Layer 6 of a small transformer language model trained on English Wikipedia (10 layers, counted from 0, width 96).
A neuron's activation on a vector x is SiLU(gate . x) times (in . x), where the dot is the dot product.

Input weights of the MLP neurons that the questions are about. A number n stands for (n - 500) times 0.00074.
n38 gate: 652,430,555,548,403,392,619,561,485,525,583,474,679,541,633,398,541,301,515,522,595,418,392,530,630,545,328,404,478,534,454,409,536,456,584,418,521,534,604,416,646,515,424,469,482,536,550,515,589,424,466,564,540,505,537,502,589,602,559,415,456,581,461,429,438,446,599,442,435,657,436,431,394,512,508,548,595,681,581,611,376,472,337,383,483,609,421,512,485,543,439,593,457,480,577,578
n41 gate: 397,600,570,377,447,513,592,637,705,330,706,513,440,451,550,606,568,621,636,649,411,474,565,363,484,543,447,527,809,509,463,553,690,676,493,535,462,513,484,566,443,555,598,632,425,393,608,658,553,598,608,451,530,367,423,282,346,470,684,692,617,494,399,647,632,572,441,513,414,468,654,549,572,438,486,274,565,436,691,584,422,534,530,434,312,484,605,446,517,620,180,510,574,457,535,530
n54 gate: 689,452,620,422,390,429,559,693,456,370,722,659,345,554,489,439,511,707,422,680,414,507,620,403,623,448,507,575,652,493,451,642,530,624,581,397,401,384,622,756,444,339,631,360,542,547,663,331,167,587,298,573,596,395,665,435,555,292,632,603,496,362,616,531,581,454,306,362,247,536,584,496,657,576,492,421,569,496,500,265,662,481,477,441,162,478,644,489,515,448,511,649,526,507,608,481
n58 gate: 573,375,563,549,493,546,441,445,471,704,419,396,408,580,503,379,516,497,467,698,524,589,629,689,516,497,739,271,606,503,580,552,567,351,325,595,394,596,567,493,374,605,649,523,574,385,598,570,594,384,280,384,339,479,326,696,442,617,490,439,433,543,577,509,438,798,513,319,367,408,685,409,442,587,540,450,430,540,629,573,551,550,423,461,428,559,406,513,556,315,645,361,715,480,611,566
n68 gate: 503,425,614,390,585,472,469,487,470,617,450,493,295,671,514,377,334,460,568,447,560,692,375,455,497,517,745,649,567,509,490,609,542,651,493,618,555,259,599,557,410,539,591,556,426,377,598,414,798,362,583,658,353,399,584,503,490,420,649,461,487,567,517,636,187,334,551,225,468,321,429,635,483,443,570,646,337,510,555,472,537,493,587,575,568,439,440,582,428,493,679,684,541,439,722,434
n91 gate: 375,382,399,615,437,520,441,604,318,409,473,820,469,588,472,294,260,515,590,634,325,705,608,675,693,426,527,409,392,309,480,496,641,492,621,742,436,423,561,504,354,614,636,288,581,423,160,565,508,512,537,426,480,496,333,600,422,528,551,577,735,237,535,619,653,573,469,401,366,531,710,736,391,477,681,468,370,536,349,742,680,412,528,586,594,430,435,421,571,622,569,533,476,586,752,424
n116 gate: 536,500,386,580,607,540,451,467,506,383,509,374,482,452,559,585,539,367,601,542,608,515,491,453,648,622,583,534,458,452,625,529,569,745,552,394,556,530,372,497,438,443,367,597,589,416,494,545,543,718,529,530,488,361,634,292,539,575,564,614,310,531,500,462,696,487,439,284,452,402,527,594,845,494,421,610,275,385,621,460,557,626,622,454,531,613,387,585,534,485,613,541,649,543,515,643
n121 gate: 364,388,503,401,611,503,490,506,575,570,560,314,462,481,436,336,463,406,398,432,450,602,657,297,563,303,414,548,572,418,562,614,510,509,500,589,318,331,537,744,365,385,528,510,559,332,479,488,456,566,433,283,513,587,456,500,519,682,595,622,591,515,306,681,405,540,456,337,285,571,614,465,497,494,614,585,565,513,384,561,488,487,464,360,503,354,418,695,308,388,549,328,352,510,624,474
n135 gate: 469,334,438,612,486,471,414,550,401,507,528,569,432,595,445,400,566,787,669,244,483,629,677,733,458,554,550,460,550,368,485,716,452,372,536,458,455,504,587,477,424,615,550,460,418,247,580,549,471,369,368,585,446,477,569,394,440,526,464,634,327,560,733,715,525,608,396,257,362,483,714,464,600,560,721,298,430,402,307,354,289,600,467,475,593,486,504,610,496,605,648,403,409,457,220,427
n148 gate: 482,707,330,435,451,386,482,491,651,697,506,585,426,265,435,494,378,418,349,530,566,678,497,761,313,451,494,444,479,486,438,312,566,621,518,476,468,404,479,452,605,313,467,638,605,458,550,500,689,494,274,585,635,416,487,524,621,566,436,583,672,520,431,357,601,306,415,543,605,548,509,539,497,434,667,459,500,531,357,438,569,462,415,647,521,457,487,488,657,515,472,618,575,531,601,528
n158 gate: 464,406,439,440,392,443,478,389,563,338,437,385,552,739,538,431,525,411,530,372,542,438,707,504,426,410,616,713,603,445,542,415,623,511,429,337,249,651,464,571,568,601,570,335,314,460,460,336,467,707,429,718,511,274,584,655,281,335,864,621,349,486,614,475,444,508,396,130,636,442,619,682,589,496,719,458,478,390,633,341,643,661,554,590,590,560,535,540,432,338,593,597,572,601,485,405
n184 gate: 592,314,362,488,504,575,336,577,407,682,480,697,327,492,392,445,464,419,694,347,688,592,703,337,455,656,393,646,601,458,651,682,420,602,386,639,598,399,308,188,591,654,374,500,551,532,405,456,574,606,115,496,281,456,504,464,622,336,455,590,658,392,710,438,632,581,582,438,594,235,430,549,488,642,665,521,520,337,575,250,440,559,525,665,266,541,542,500,761,550,403,791,483,500,736,207
n187 gate: 480,319,349,394,602,564,335,333,389,521,608,456,384,362,258,413,572,677,662,442,503,640,403,596,697,391,454,568,493,668,349,351,438,316,486,337,302,337,538,485,521,755,500,370,434,638,314,527,573,340,711,476,525,701,234,500,343,554,458,599,327,579,638,497,556,544,563,681,599,428,577,580,517,517,359,396,342,678,461,493,559,637,504,514,426,430,489,551,542,443,536,394,454,324,380,439
n192 gate: 471,503,436,399,436,625,293,457,530,338,335,580,550,457,544,338,464,477,443,484,488,539,447,385,358,577,436,456,592,559,196,525,469,374,576,597,449,648,458,556,480,587,669,548,344,402,468,588,623,483,447,679,285,670,329,434,487,623,550,490,671,487,319,516,560,413,490,557,552,559,400,553,414,335,462,219,484,619,629,395,500,497,524,705,757,350,417,410,234,486,366,664,422,363,503,354
n233 gate: 397,795,253,535,472,597,311,486,765,445,367,543,417,581,287,482,668,388,566,359,265,416,646,311,514,500,638,577,466,418,577,429,528,374,544,354,437,622,621,464,719,500,531,412,322,382,417,413,380,456,369,517,310,478,463,432,459,440,456,461,639,497,646,444,524,643,510,389,568,517,473,394,650,581,790,581,385,636,629,636,358,486,440,445,517,428,479,606,590,396,582,686,430,538,527,532
n235 gate: 598,678,415,535,440,634,358,372,369,545,537,497,620,363,686,409,365,644,421,512,394,601,403,587,556,563,376,468,488,427,477,554,533,519,648,723,597,347,414,537,625,454,547,630,467,621,585,460,465,575,500,531,541,296,422,587,528,575,271,648,668,710,413,653,500,428,421,644,352,420,638,556,406,447,435,545,531,567,551,522,652,545,506,636,478,680,591,482,430,382,396,503,741,389,448,378
n240 gate: 552,532,482,519,439,452,548,613,445,430,492,357,641,461,505,495,614,350,409,362,570,523,558,584,505,551,476,403,552,478,410,477,453,413,489,474,475,608,531,570,640,588,400,634,453,422,485,656,471,505,621,600,441,455,403,550,484,301,410,561,665,510,387,394,548,599,614,387,536,565,309,550,479,505,308,541,662,476,486,511,604,609,290,623,431,484,610,408,505,433,388,392,559,665,529,457
n251 gate: 532,744,635,628,826,398,442,486,500,354,378,650,337,738,394,444,415,525,511,461,595,521,676,548,696,478,663,651,718,493,559,507,604,625,306,486,334,386,412,462,504,605,493,374,658,482,413,489,522,378,653,640,525,546,535,596,356,522,378,609,692,409,643,424,268,575,403,434,330,443,284,504,604,486,630,359,511,393,331,368,592,262,470,522,402,583,702,389,394,679,440,560,368,406,549,566
n38 in: 488,435,399,639,500,338,613,515,412,502,583,412,604,456,517,495,632,522,520,529,581,402,349,510,532,426,463,533,471,552,487,479,358,563,588,452,382,505,550,438,542,638,390,545,554,531,533,478,657,427,391,471,631,586,479,638,449,548,534,500,578,668,376,348,404,382,537,490,462,507,444,529,471,651,553,636,587,562,508,522,498,599,457,451,618,606,477,360,500,420,543,526,447,322,584,545
n41 in: 503,642,595,497,539,453,442,634,656,391,353,622,569,367,466,358,565,473,522,440,629,546,555,483,421,719,472,402,582,503,548,503,557,631,541,578,511,505,548,430,528,319,533,511,580,519,553,449,687,522,666,421,547,368,311,519,401,489,558,477,451,435,546,568,611,417,426,520,512,522,555,560,571,405,736,359,557,531,550,635,573,443,559,758,522,544,603,508,341,533,474,529,492,295,492,410
n54 in: 479,867,327,620,641,536,532,628,536,529,400,621,439,479,390,708,556,390,507,345,379,560,507,438,411,478,431,489,653,344,456,286,608,589,339,580,424,415,331,352,456,317,721,278,530,751,576,461,643,411,367,347,496,534,404,621,468,408,547,459,461,551,280,349,518,530,536,576,508,535,238,607,461,333,404,592,592,441,383,423,581,604,578,551,435,597,608,413,456,558,273,387,515,240,612,361
n58 in: 719,386,483,445,544,518,453,511,392,401,608,504,376,439,515,729,628,543,474,265,602,426,482,722,636,504,478,341,410,507,790,617,327,295,522,697,531,536,383,373,434,617,608,340,617,632,584,372,297,518,308,359,361,708,512,392,572,578,348,542,522,445,651,559,566,470,609,614,458,514,707,569,464,586,631,332,450,463,711,478,482,418,448,686,667,529,432,384,401,390,601,390,774,401,642,281
n68 in: 604,624,469,709,536,536,337,433,606,456,500,619,412,441,403,204,547,347,500,617,496,608,756,290,319,588,372,715,563,438,455,462,635,421,381,481,622,418,543,433,577,521,587,439,273,418,412,379,540,658,450,764,256,589,640,269,630,435,801,583,429,288,688,561,544,612,651,484,496,278,413,760,508,370,619,639,574,371,476,435,555,692,737,468,409,405,718,370,436,395,336,645,662,580,717,557
n91 in: 679,553,634,630,636,620,657,300,586,472,397,477,399,414,426,453,673,407,486,442,448,673,566,426,733,594,245,564,435,516,553,559,676,531,677,628,590,449,544,698,518,388,441,454,547,589,574,313,566,493,331,479,416,544,571,534,244,632,569,475,534,555,349,520,521,619,261,416,319,612,337,541,631,418,418,382,353,638,479,426,480,557,550,549,448,490,514,728,265,563,399,620,691,430,558,731
n116 in: 298,568,383,516,529,315,657,437,576,603,266,491,612,468,416,454,488,336,529,560,790,674,503,493,342,539,500,555,434,527,595,500,553,716,385,605,620,592,506,351,575,397,503,533,533,616,379,447,545,570,517,535,584,643,411,500,379,470,570,457,396,497,368,418,429,360,631,607,533,400,273,402,481,440,556,477,550,370,601,510,714,339,710,680,519,500,599,608,452,532,523,513,630,320,509,627
n121 in: 580,382,573,597,576,270,345,507,558,476,527,437,662,398,612,404,456,371,337,493,201,574,445,626,463,359,559,759,605,452,496,373,493,282,603,673,546,405,373,551,598,418,517,253,471,547,583,530,456,503,525,558,510,533,291,500,551,489,524,758,554,745,453,575,576,425,373,684,489,429,654,664,462,659,606,267,419,406,570,622,618,461,451,552,476,383,688,440,327,500,603,461,402,503,587,647
n135 in: 608,372,527,488,675,632,444,492,370,560,406,485,580,617,407,287,690,610,564,675,285,404,374,782,508,548,456,597,680,548,605,609,377,555,579,316,63,500,295,672,436,393,414,590,348,453,538,318,622,653,873,417,596,550,513,613,347,537,674,450,355,522,539,575,381,438,409,191,401,422,377,524,539,347,512,480,333,472,448,331,551,337,496,655,762,532,369,576,492,356,537,541,278,524,639,520
n148 in: 397,621,401,639,452,437,531,568,762,365,405,411,466,301,531,504,580,408,683,315,439,346,609,556,375,431,503,458,480,389,717,490,532,408,606,453,408,507,463,652,573,586,609,574,575,574,606,537,469,452,438,541,548,424,735,392,391,511,538,554,395,561,358,471,441,357,606,531,421,47,620,520,551,561,574,398,493,657,479,381,433,429,394,762,404,459,695,355,559,729,532,572,622,452,342,444
n158 in: 560,420,556,406,390,416,424,449,561,330,422,563,476,561,542,489,527,452,372,541,577,399,633,468,531,431,548,447,711,395,504,591,461,647,418,543,569,687,312,293,423,493,514,415,575,463,463,264,654,637,398,671,531,321,548,310,250,320,579,629,527,429,680,467,524,296,497,343,529,507,634,449,726,571,773,790,568,567,661,489,453,642,514,452,335,634,436,477,281,524,628,378,633,531,490,546
n184 in: 595,509,750,513,436,664,457,492,690,246,483,504,474,525,348,716,446,496,470,642,588,712,386,461,542,513,440,422,551,343,491,343,553,483,453,640,320,635,363,527,976,584,445,482,327,546,603,496,479,656,626,568,766,627,732,466,305,570,309,349,740,552,706,593,611,602,530,565,487,658,619,462,26,542,337,522,374,591,777,617,467,272,496,539,679,313,443,406,616,220,553,709,535,453,358,417
n187 in: 562,701,370,511,515,584,571,318,582,530,489,478,606,467,569,516,485,326,364,430,307,668,217,286,663,462,519,611,352,531,558,372,554,347,448,518,396,344,452,456,565,465,485,527,749,412,395,595,706,452,544,418,508,627,331,485,697,461,552,195,470,746,637,518,338,621,579,720,617,614,399,407,589,530,411,681,437,172,569,424,751,508,639,455,515,478,655,457,534,546,291,285,695,628,529,435
n192 in: 500,465,520,450,553,607,324,444,524,518,284,365,433,638,396,624,442,528,688,617,770,517,378,311,469,433,553,504,559,422,608,530,420,455,479,476,537,743,267,816,454,277,685,428,423,531,486,466,595,528,552,521,479,433,594,566,465,486,423,570,562,457,264,497,496,456,675,376,485,552,430,566,524,392,605,655,631,543,243,450,403,648,576,270,707,496,703,707,535,372,380,489,532,369,730,532
n233 in: 402,477,441,477,490,526,500,371,558,516,564,613,497,570,533,419,579,368,503,647,390,288,494,576,561,379,412,662,673,566,593,521,557,519,387,544,463,574,373,455,500,530,477,717,551,443,425,440,497,426,665,606,297,379,563,516,390,286,532,422,670,735,429,373,337,568,315,490,473,446,662,387,306,346,289,533,570,513,431,517,580,597,226,493,467,425,409,478,257,352,466,524,358,660,554,613
n235 in: 666,590,379,635,695,490,493,439,649,510,547,273,531,601,313,539,457,493,277,272,564,513,500,542,503,517,483,323,460,320,528,719,479,578,582,695,490,510,537,284,542,521,551,514,571,557,394,483,534,480,442,615,486,420,660,631,473,363,527,340,379,439,433,448,596,138,323,590,585,557,422,571,449,480,539,531,574,479,476,746,493,468,745,613,664,279,578,372,424,521,595,400,528,343,367,417
n240 in: 549,539,673,407,388,620,600,474,608,497,664,617,527,549,551,585,512,497,292,231,472,265,433,500,509,302,633,530,468,421,419,414,594,640,471,429,466,503,477,410,575,408,594,524,515,486,566,367,353,588,484,421,559,372,323,471,523,594,382,429,424,539,500,492,639,632,677,431,395,324,503,550,386,608,278,718,404,512,482,461,488,603,515,453,589,524,570,551,423,545,451,365,464,482,572,563
n251 in: 334,654,460,518,667,595,500,596,741,447,600,410,514,750,391,374,537,610,510,326,428,541,466,359,589,315,416,528,524,494,475,319,532,714,573,604,457,744,429,441,426,424,345,589,417,507,567,333,327,624,368,521,489,467,474,442,517,718,431,572,551,572,476,374,531,623,233,644,250,568,663,286,497,260,296,554,568,549,351,532,456,550,357,510,441,642,536,456,602,588,496,594,553,423,537,667

Each question shows a token from some text and the vector x that enters the MLP there. A number n stands for (n - 500) times 0.012.

". ": 667,453,554,622,606,298,414,480,541,501,472,487,368,545,533,391,381,476,711,302,455,465,487,528,476,588,568,462,634,341,515,551,464,468,345,489,421,534,550,404,471,573,593,530,493,309,528,313,635,530,476,579,553,564,604,495,415,413,636,464,476,450,603,529,406,372,596,405,467,429,509,488,594,553,803,487,493,457,698,469,598,559,422,467,623,434,463,517,390,423,499,403,565,441,592,543
The most active neuron and its activation: n158, at about 12

"'": 544,538,429,515,315,430,529,580,478,530,693,365,555,433,585,388,385,485,484,338,513,530,577,567,436,445,572,582,633,602,563,379,506,377,609,505,406,312,564,325,764,559,486,559,490,500,434,440,530,427,450,502,685,412,562,581,428,500,488,593,446,562,386,487,496,375,595,433,627,464,671,529,615,580,661,600,612,560,561,532,413,499,321,469,633,394,495,441,614,444,339,545,476,531,660,512
The most active neuron and its activation: n148, at about 3.8

"solid": 564,683,421,538,432,399,529,496,685,420,640,565,470,471,506,521,544,321,509,430,431,279,298,447,657,316,326,598,523,374,468,533,470,391,469,424,467,503,565,331,652,478,473,607,535,537,664,477,381,448,516,498,620,388,481,395,550,542,475,522,479,569,512,419,483,501,452,525,288,504,560,352,526,550,546,692,258,547,354,563,562,666,352,581,518,507,415,489,427,361,427,459,400,473,619,512
The two highest activations, in order: n233, n38

"brought ": 467,594,462,579,469,442,416,630,554,512,613,510,610,581,562,483,357,477,842,619,556,528,494,420,516,601,582,573,543,477,440,370,513,420,452,414,434,535,617,402,627,493,511,589,415,452,529,352,635,485,537,688,586,604,583,512,388,520,645,577,485,464,455,469,468,377,572,550,382,535,746,568,487,674,607,434,475,597,426,658,506,467,488,469,628,475,363,363,464,394,380,601,495,434,615,558
Which three neurons fire most, strongest first? n38, n68, n41

"s": 462,710,541,614,456,459,618,508,409,253,605,569,467,493,446,458,636,374,462,495,423,282,328,414,488,337,415,495,533,574,468,482,614,438,568,447,399,414,407,476,571,564,564,496,561,524,553,292,510,412,323,346,714,525,399,526,493,256,538,469,471,470,449,319,558,551,529,537,405,435,563,526,471,583,469,668,484,517,467,511,478,610,346,517,534,416,432,444,440,464,429,614,457,335,670,670
The neuron with the highest activation: n54

"and ": 465,467,459,541,516,359,508,416,370,405,508,598,604,392,490,502,406,390,708,527,456,500,455,464,652,402,404,484,375,546,540,503,457,401,586,408,539,518,646,453,428,517,414,545,521,373,378,454,671,495,382,480,615,462,501,538,295,751,619,500,550,544,412,408,544,404,406,463,394,405,534,607,465,593,901,539,509,428,513,503,579,521,389,498,585,520,493,452,523,487,359,505,625,435,601,539
The neuron with the highest activation: n91

", ": 570,508,495,585,504,367,322,479,569,480,535,572,374,506,420,462,411,497,761,425,552,461,441,526,475,543,605,448,604,470,478,510,496,504,397,485,496,568,507,409,516,643,406,548,487,307,523,432,713,554,443,588,569,655,562,539,455,571,593,433,456,457,610,468,401,439,648,522,440,543,683,414,379,554,869,420,450,502,643,484,527,484,425,470,546,432,406,425,426,360,396,547,512,500,562,496
The neuron with the highest activation: n184

"which ": 577,459,470,553,468,363,412,493,557,501,601,620,341,617,326,364,355,509,768,561,616,589,414,498,490,593,398,431,514,383,577,515,552,599,339,460,449,476,532,436,519,601,417,480,439,427,553,393,717,473,344,526,532,619,581,463,527,528,604,395,591,525,600,440,459,473,657,533,459,465,559,532,445,543,706,431,477,447,639,290,439,318,447,449,520,429,373,396,439,449,321,529,514,490,570,566
The neuron with the highest activation: n184

"all ": 488,504,506,605,494,413,410,702,455,501,659,797,515,468,515,379,340,556,685,410,503,476,501,456,498,569,458,597,477,486,596,578,409,579,557,507,469,603,567,490,675,501,386,602,479,497,469,470,781,469,467,509,557,507,621,503,432,586,590,515,540,494,488,615,404,472,479,484,460,441,549,432,385,591,754,286,645,394,448,549,404,422,430,532,505,452,357,432,362,477,449,665,579,476,582,638
The neuron with the highest activation: n41

"with ": 563,518,497,640,474,420,340,473,353,440,578,500,543,582,604,514,320,501,705,591,401,483,356,548,585,428,573,508,546,524,403,542,448,564,470,442,535,516,606,444,558,514,470,478,407,522,485,490,768,421,476,600,716,489,666,415,532,493,612,565,454,493,308,557,430,388,499,442,488,458,551,594,491,372,824,580,616,444,612,516,524,482,498,469,600,501,445,477,457,344,419,523,570,554,629,558
Which three neurons fire most, strongest first? n68, n158, n38

"However": 623,685,506,672,508,310,336,479,593,465,671,626,422,652,365,525,390,430,586,260,504,467,361,494,588,524,583,552,514,447,413,415,438,463,506,568,467,468,668,357,572,664,384,703,484,518,511,493,580,508,465,521,515,479,398,463,551,491,490,412,493,511,473,427,474,414,580,509,335,700,530,344,481,468,413,365,507,542,485,467,509,418,397,467,561,455,487,565,383,336,458,500,506,445,730,605
The neuron with the highest activation: n251

"the ": 489,402,490,626,534,303,429,639,443,500,571,445,499,515,404,501,412,404,688,320,457,470,412,593,528,530,608,489,375,441,507,507,455,564,534,505,504,522,441,492,583,566,358,542,550,373,507,345,682,457,474,515,500,509,438,491,575,587,772,547,471,480,472,522,543,516,568,510,457,510,533,433,590,451,897,315,470,563,543,552,406,547,420,422,592,412,401,451,424,419,396,381,456,525,432,602
The neuron with the highest activation: n135

"Metropolitan ": 573,503,499,587,660,277,696,707,419,434,578,341,603,571,435,568,534,425,660,531,461,380,433,466,592,514,441,493,242,570,561,612,342,541,484,488,450,641,482,509,515,521,347,562,612,531,616,372,702,487,503,380,514,577,474,357,398,531,736,593,570,619,420,523,545,488,481,469,474,490,360,520,510,637,584,563,521,397,615,560,639,546,447,539,366,524,549,455,508,455,370,448,411,472,391,484
The neuron with the highest activation: n38

"ur": 534,570,402,527,534,446,523,577,624,391,538,456,499,640,479,540,486,469,352,379,598,278,384,534,521,308,444,488,550,452,555,398,548,528,453,513,385,543,567,491,599,351,395,619,715,570,357,467,565,489,508,545,686,527,463,420,696,515,469,589,591,449,367,462,431,473,513,513,269,478,431,476,501,560,555,787,401,401,533,518,545,522,318,527,543,459,432,555,495,550,483,580,470,297,692,685
The neuron with the highest activation: n251

"The ": 502,412,532,610,513,323,454,618,455,504,549,420,546,504,413,517,392,408,692,307,410,537,438,588,567,530,577,480,358,476,540,541,487,507,498,468,499,498,455,456,554,547,375,530,581,382,507,329,718,451,495,520,512,496,482,484,486,603,759,567,542,492,444,547,533,543,559,489,463,491,469,459,554,475,905,374,448,514,580,564,443,541,437,405,617,460,454,481,411,433,391,328,523,513,416,627
The neuron with the highest activation: n135

"Board ": 516,553,512,604,493,296,634,638,512,359,611,273,543,630,427,482,532,507,704,620,598,473,415,472,648,603,440,562,366,567,609,532,432,570,581,466,542,671,426,372,463,477,334,576,566,569,420,427,553,479,445,485,596,625,513,441,306,548,629,558,463,541,470,434,468,374,428,401,409,418,314,554,604,581,565,574,594,399,724,387,489,580,386,509,540,556,489,495,430,509,434,519,561,363,390,664
The neuron with the highest activation: n116

"s ": 557,491,541,589,614,353,445,513,477,437,510,566,514,519,566,421,348,442,743,353,446,480,472,411,449,513,529,489,610,383,530,542,488,519,497,497,510,458,518,424,528,548,549,481,422,381,444,254,691,539,434,581,549,516,571,578,398,440,693,681,524,488,549,563,439,430,522,450,458,488,533,540,663,518,930,544,521,441,575,477,470,606,417,518,594,495,596,547,369,440,597,506,543,381,539,616
The neuron with the highest activation: n158

"opened ": 452,703,604,536,571,394,539,545,559,524,578,358,623,566,485,552,426,435,857,652,612,555,456,471,508,664,608,476,479,485,516,549,486,595,519,364,483,598,767,374,582,504,461,579,510,515,441,432,603,487,455,542,522,499,463,391,380,588,594,460,456,510,495,498,501,390,623,515,470,598,711,475,379,531,593,318,492,570,562,732,596,513,467,414,605,451,432,434,441,426,426,595,624,476,578,579
The neuron with the highest activation: n41

"ted": 444,675,499,485,434,397,520,393,523,379,620,557,371,532,403,304,437,396,550,316,559,253,420,517,435,340,524,623,505,507,483,302,497,415,494,475,416,473,586,439,524,581,475,603,565,502,469,432,515,519,537,520,646,495,464,391,549,391,406,718,537,628,511,361,576,518,551,577,390,515,546,483,316,664,497,705,416,458,570,525,534,470,319,595,550,519,456,381,516,346,473,568,476,298,633,660
The neuron with the highest activation: n233

"in ": 541,555,623,611,455,353,431,511,397,405,597,681,556,649,572,513,294,515,719,542,450,612,465,372,480,582,528,541,470,490,520,541,475,497,429,434,522,556,631,408,527,543,493,580,485,362,515,520,725,424,399,407,682,575,568,459,560,583,597,527,462,435,242,458,477,400,484,479,407,462,580,573,399,411,790,530,515,455,517,545,454,564,430,478,608,462,515,486,326,464,544,552,495,473,587,687
The neuron with the highest activation: n68

"ould ": 520,505,624,527,570,347,698,547,507,558,659,473,498,455,632,407,523,491,576,604,494,497,324,560,622,649,353,453,566,738,425,403,329,489,548,489,479,425,508,423,622,527,380,487,427,528,354,428,688,577,462,511,555,669,426,404,542,653,585,301,501,630,484,579,437,462,511,448,541,605,503,421,445,697,720,537,537,609,602,497,363,629,473,365,602,548,509,583,535,541,475,477,501,608,520,506
The most active neuron and its activation: n38, at about 8.2

"0 ": 535,478,567,649,419,412,419,512,547,452,435,452,372,505,422,410,384,398,726,496,582,526,356,504,444,612,656,470,610,448,446,469,485,513,405,508,522,482,514,335,578,651,446,495,537,393,580,459,710,433,325,514,502,665,621,600,461,549,580,391,545,518,708,439,367,478,634,371,420,523,610,530,415,665,643,545,466,531,562,458,438,464,394,350,453,389,429,380,391,404,471,608,565,412,534,600
The two highest activations, in order: n184, n68

"issues ": 468,558,509,615,498,451,539,524,464,508,604,627,725,630,528,541,303,508,703,539,502,330,427,357,629,474,548,553,658,533,433,442,347,515,567,507,367,472,606,546,629,495,438,681,457,499,441,409,713,408,516,510,671,584,554,616,351,546,640,434,576,496,514,444,496,404,540,514,513,507,568,545,562,457,629,470,545,576,551,491,377,504,337,431,622,493,512,490,407,318,392,574,597,315,540,687
The neuron with the highest activation: n38

"of ": 623,496,507,612,483,316,463,598,433,346,495,476,403,595,601,474,262,507,620,579,458,502,409,338,504,479,557,549,296,492,381,481,436,520,517,398,504,506,492,429,608,544,445,566,566,421,451,426,675,450,468,561,669,531,533,463,560,627,612,459,523,575,356,476,445,368,530,460,498,365,663,614,443,351,828,508,709,384,515,599,572,562,465,438,622,478,456,471,430,459,464,549,569,506,595,604
The most active neuron and its activation: n68, at about 2.6

"to ": 559,464,476,639,417,400,286,449,428,422,685,593,530,504,502,378,334,436,772,624,470,560,395,408,551,522,573,456,468,527,472,538,500,331,519,407,456,506,496,481,573,503,571,564,565,497,543,515,735,507,480,380,621,530,487,419,359,612,553,518,424,569,258,552,372,425,553,601,530,473,503,424,442,449,715,475,403,475,630,417,521,527,449,498,671,558,438,499,331,496,503,537,466,504,711,562
The neuron with the highest activation: n192

"a ": 484,409,475,558,573,486,482,508,594,493,606,331,656,437,427,410,382,444,632,436,404,528,366,415,555,367,632,558,311,514,382,397,439,514,650,441,411,387,632,455,454,595,422,541,466,496,504,364,797,487,493,538,646,545,484,492,411,613,664,630,463,524,430,438,488,486,370,502,374,460,485,493,471,420,751,322,478,422,651,586,432,403,388,543,498,438,464,465,397,469,521,536,493,333,498,595
The two highest activations, in order: n121, n38

"by ": 504,427,479,622,458,371,385,493,465,377,551,568,441,542,557,522,446,482,735,566,385,563,438,464,549,467,592,489,528,475,433,505,411,520,411,501,473,567,539,473,545,501,510,636,432,439,529,451,795,441,474,573,620,554,610,473,541,574,631,488,416,497,336,498,429,369,538,482,418,469,671,540,448,460,891,553,607,482,473,537,461,463,457,483,574,437,399,438,451,378,366,607,538,498,604,567
The neuron with the highest activation: n68

"on ": 525,545,552,539,523,435,398,577,372,432,546,576,498,491,536,474,324,535,710,552,429,542,429,456,416,531,575,543,506,486,440,424,373,550,543,528,442,561,638,438,626,521,445,602,504,418,463,533,813,453,381,504,552,598,583,505,476,575,606,525,496,551,406,571,460,404,523,483,457,506,705,471,415,387,762,442,512,380,515,592,480,505,441,358,601,403,453,401,339,417,455,631,630,429,625,667
The most active neuron and its activation: n68, at about 2.3

") ": 588,514,543,542,525,275,525,559,482,414,494,454,559,469,493,323,551,481,735,495,589,484,521,416,456,665,501,422,520,422,574,459,446,442,476,468,477,581,530,388,527,540,450,538,475,432,606,236,614,458,365,454,571,543,744,618,335,540,669,563,444,541,525,442,406,414,546,382,461,466,523,501,543,521,869,580,533,517,681,448,426,531,427,483,585,481,539,538,482,452,552,455,645,539,521,550
The most active neuron and its activation: n158, at about 11

"an ": 453,424,465,682,497,497,485,456,494,545,572,340,739,522,487,432,406,519,594,382,353,490,458,575,712,518,673,544,378,426,442,467,393,466,672,465,412,431,567,531,511,439,365,493,367,481,430,313,696,402,474,468,677,523,634,444,519,599,643,726,507,553,372,468,510,560,531,460,453,445,549,430,556,421,761,350,616,580,600,587,486,525,469,419,507,519,509,531,296,485,456,400,506,504,446,538
The neuron with the highest activation: n121

"president ": 609,541,428,688,395,287,658,532,565,519,553,528,547,638,438,542,386,550,666,450,433,515,563,459,752,389,597,581,512,555,346,551,302,533,446,471,486,680,455,428,556,521,510,619,523,616,510,392,681,393,493,518,701,568,507,465,431,619,646,516,346,396,492,526,431,389,530,437,432,527,632,539,610,496,610,662,660,470,518,421,515,518,426,510,558,534,489,491,488,379,333,507,500,423,402,563
The two highest activations, in order: n158, n38

"ed ": 549,583,512,582,551,440,342,516,428,510,666,675,605,548,529,457,337,440,807,540,468,418,458,451,433,576,618,525,549,403,464,479,453,489,494,436,481,425,577,397,560,587,507,586,476,518,460,381,732,409,525,540,502,679,631,463,483,646,599,589,491,471,539,458,436,390,563,479,387,481,697,543,410,631,779,544,450,580,461,582,577,540,514,469,584,436,458,494,356,356,436,578,479,380,542,534
The neuron with the highest activation: n68

"8 ": 532,542,542,590,366,411,388,525,528,393,524,517,471,485,468,405,387,454,725,419,517,490,396,386,454,614,659,451,621,482,442,529,476,509,397,482,553,544,525,362,563,664,459,586,471,412,561,478,765,409,317,429,583,624,649,590,376,529,583,411,561,490,629,458,381,506,624,421,399,570,677,436,444,659,605,599,424,529,516,462,391,593,431,423,510,378,478,433,368,436,543,611,541,412,519,624
The neuron with the highest activation: n184

"(": 568,460,540,543,639,374,442,470,462,449,600,533,500,524,561,462,343,508,616,488,575,521,410,421,509,540,494,477,568,455,509,454,536,496,477,476,529,635,498,393,491,551,474,472,571,202,417,371,597,493,364,519,731,459,678,509,388,474,754,591,564,493,460,508,453,344,502,387,532,503,484,496,591,464,851,513,524,515,546,474,539,509,421,496,674,551,521,530,436,386,547,511,427,425,496,680
The most active neuron and its activation: n158, at about 9.8

"he ": 500,486,492,606,511,297,416,437,422,460,658,597,669,496,434,469,522,566,730,481,518,732,372,473,687,539,421,425,340,545,533,464,506,453,455,464,446,417,601,351,608,541,407,647,501,607,613,513,709,539,448,510,644,648,405,416,438,433,699,479,457,464,454,456,461,477,493,536,465,523,517,526,577,737,594,552,376,530,535,380,558,505,356,503,580,532,487,456,392,600,543,273,562,537,514,563
The neuron with the highest activation: n187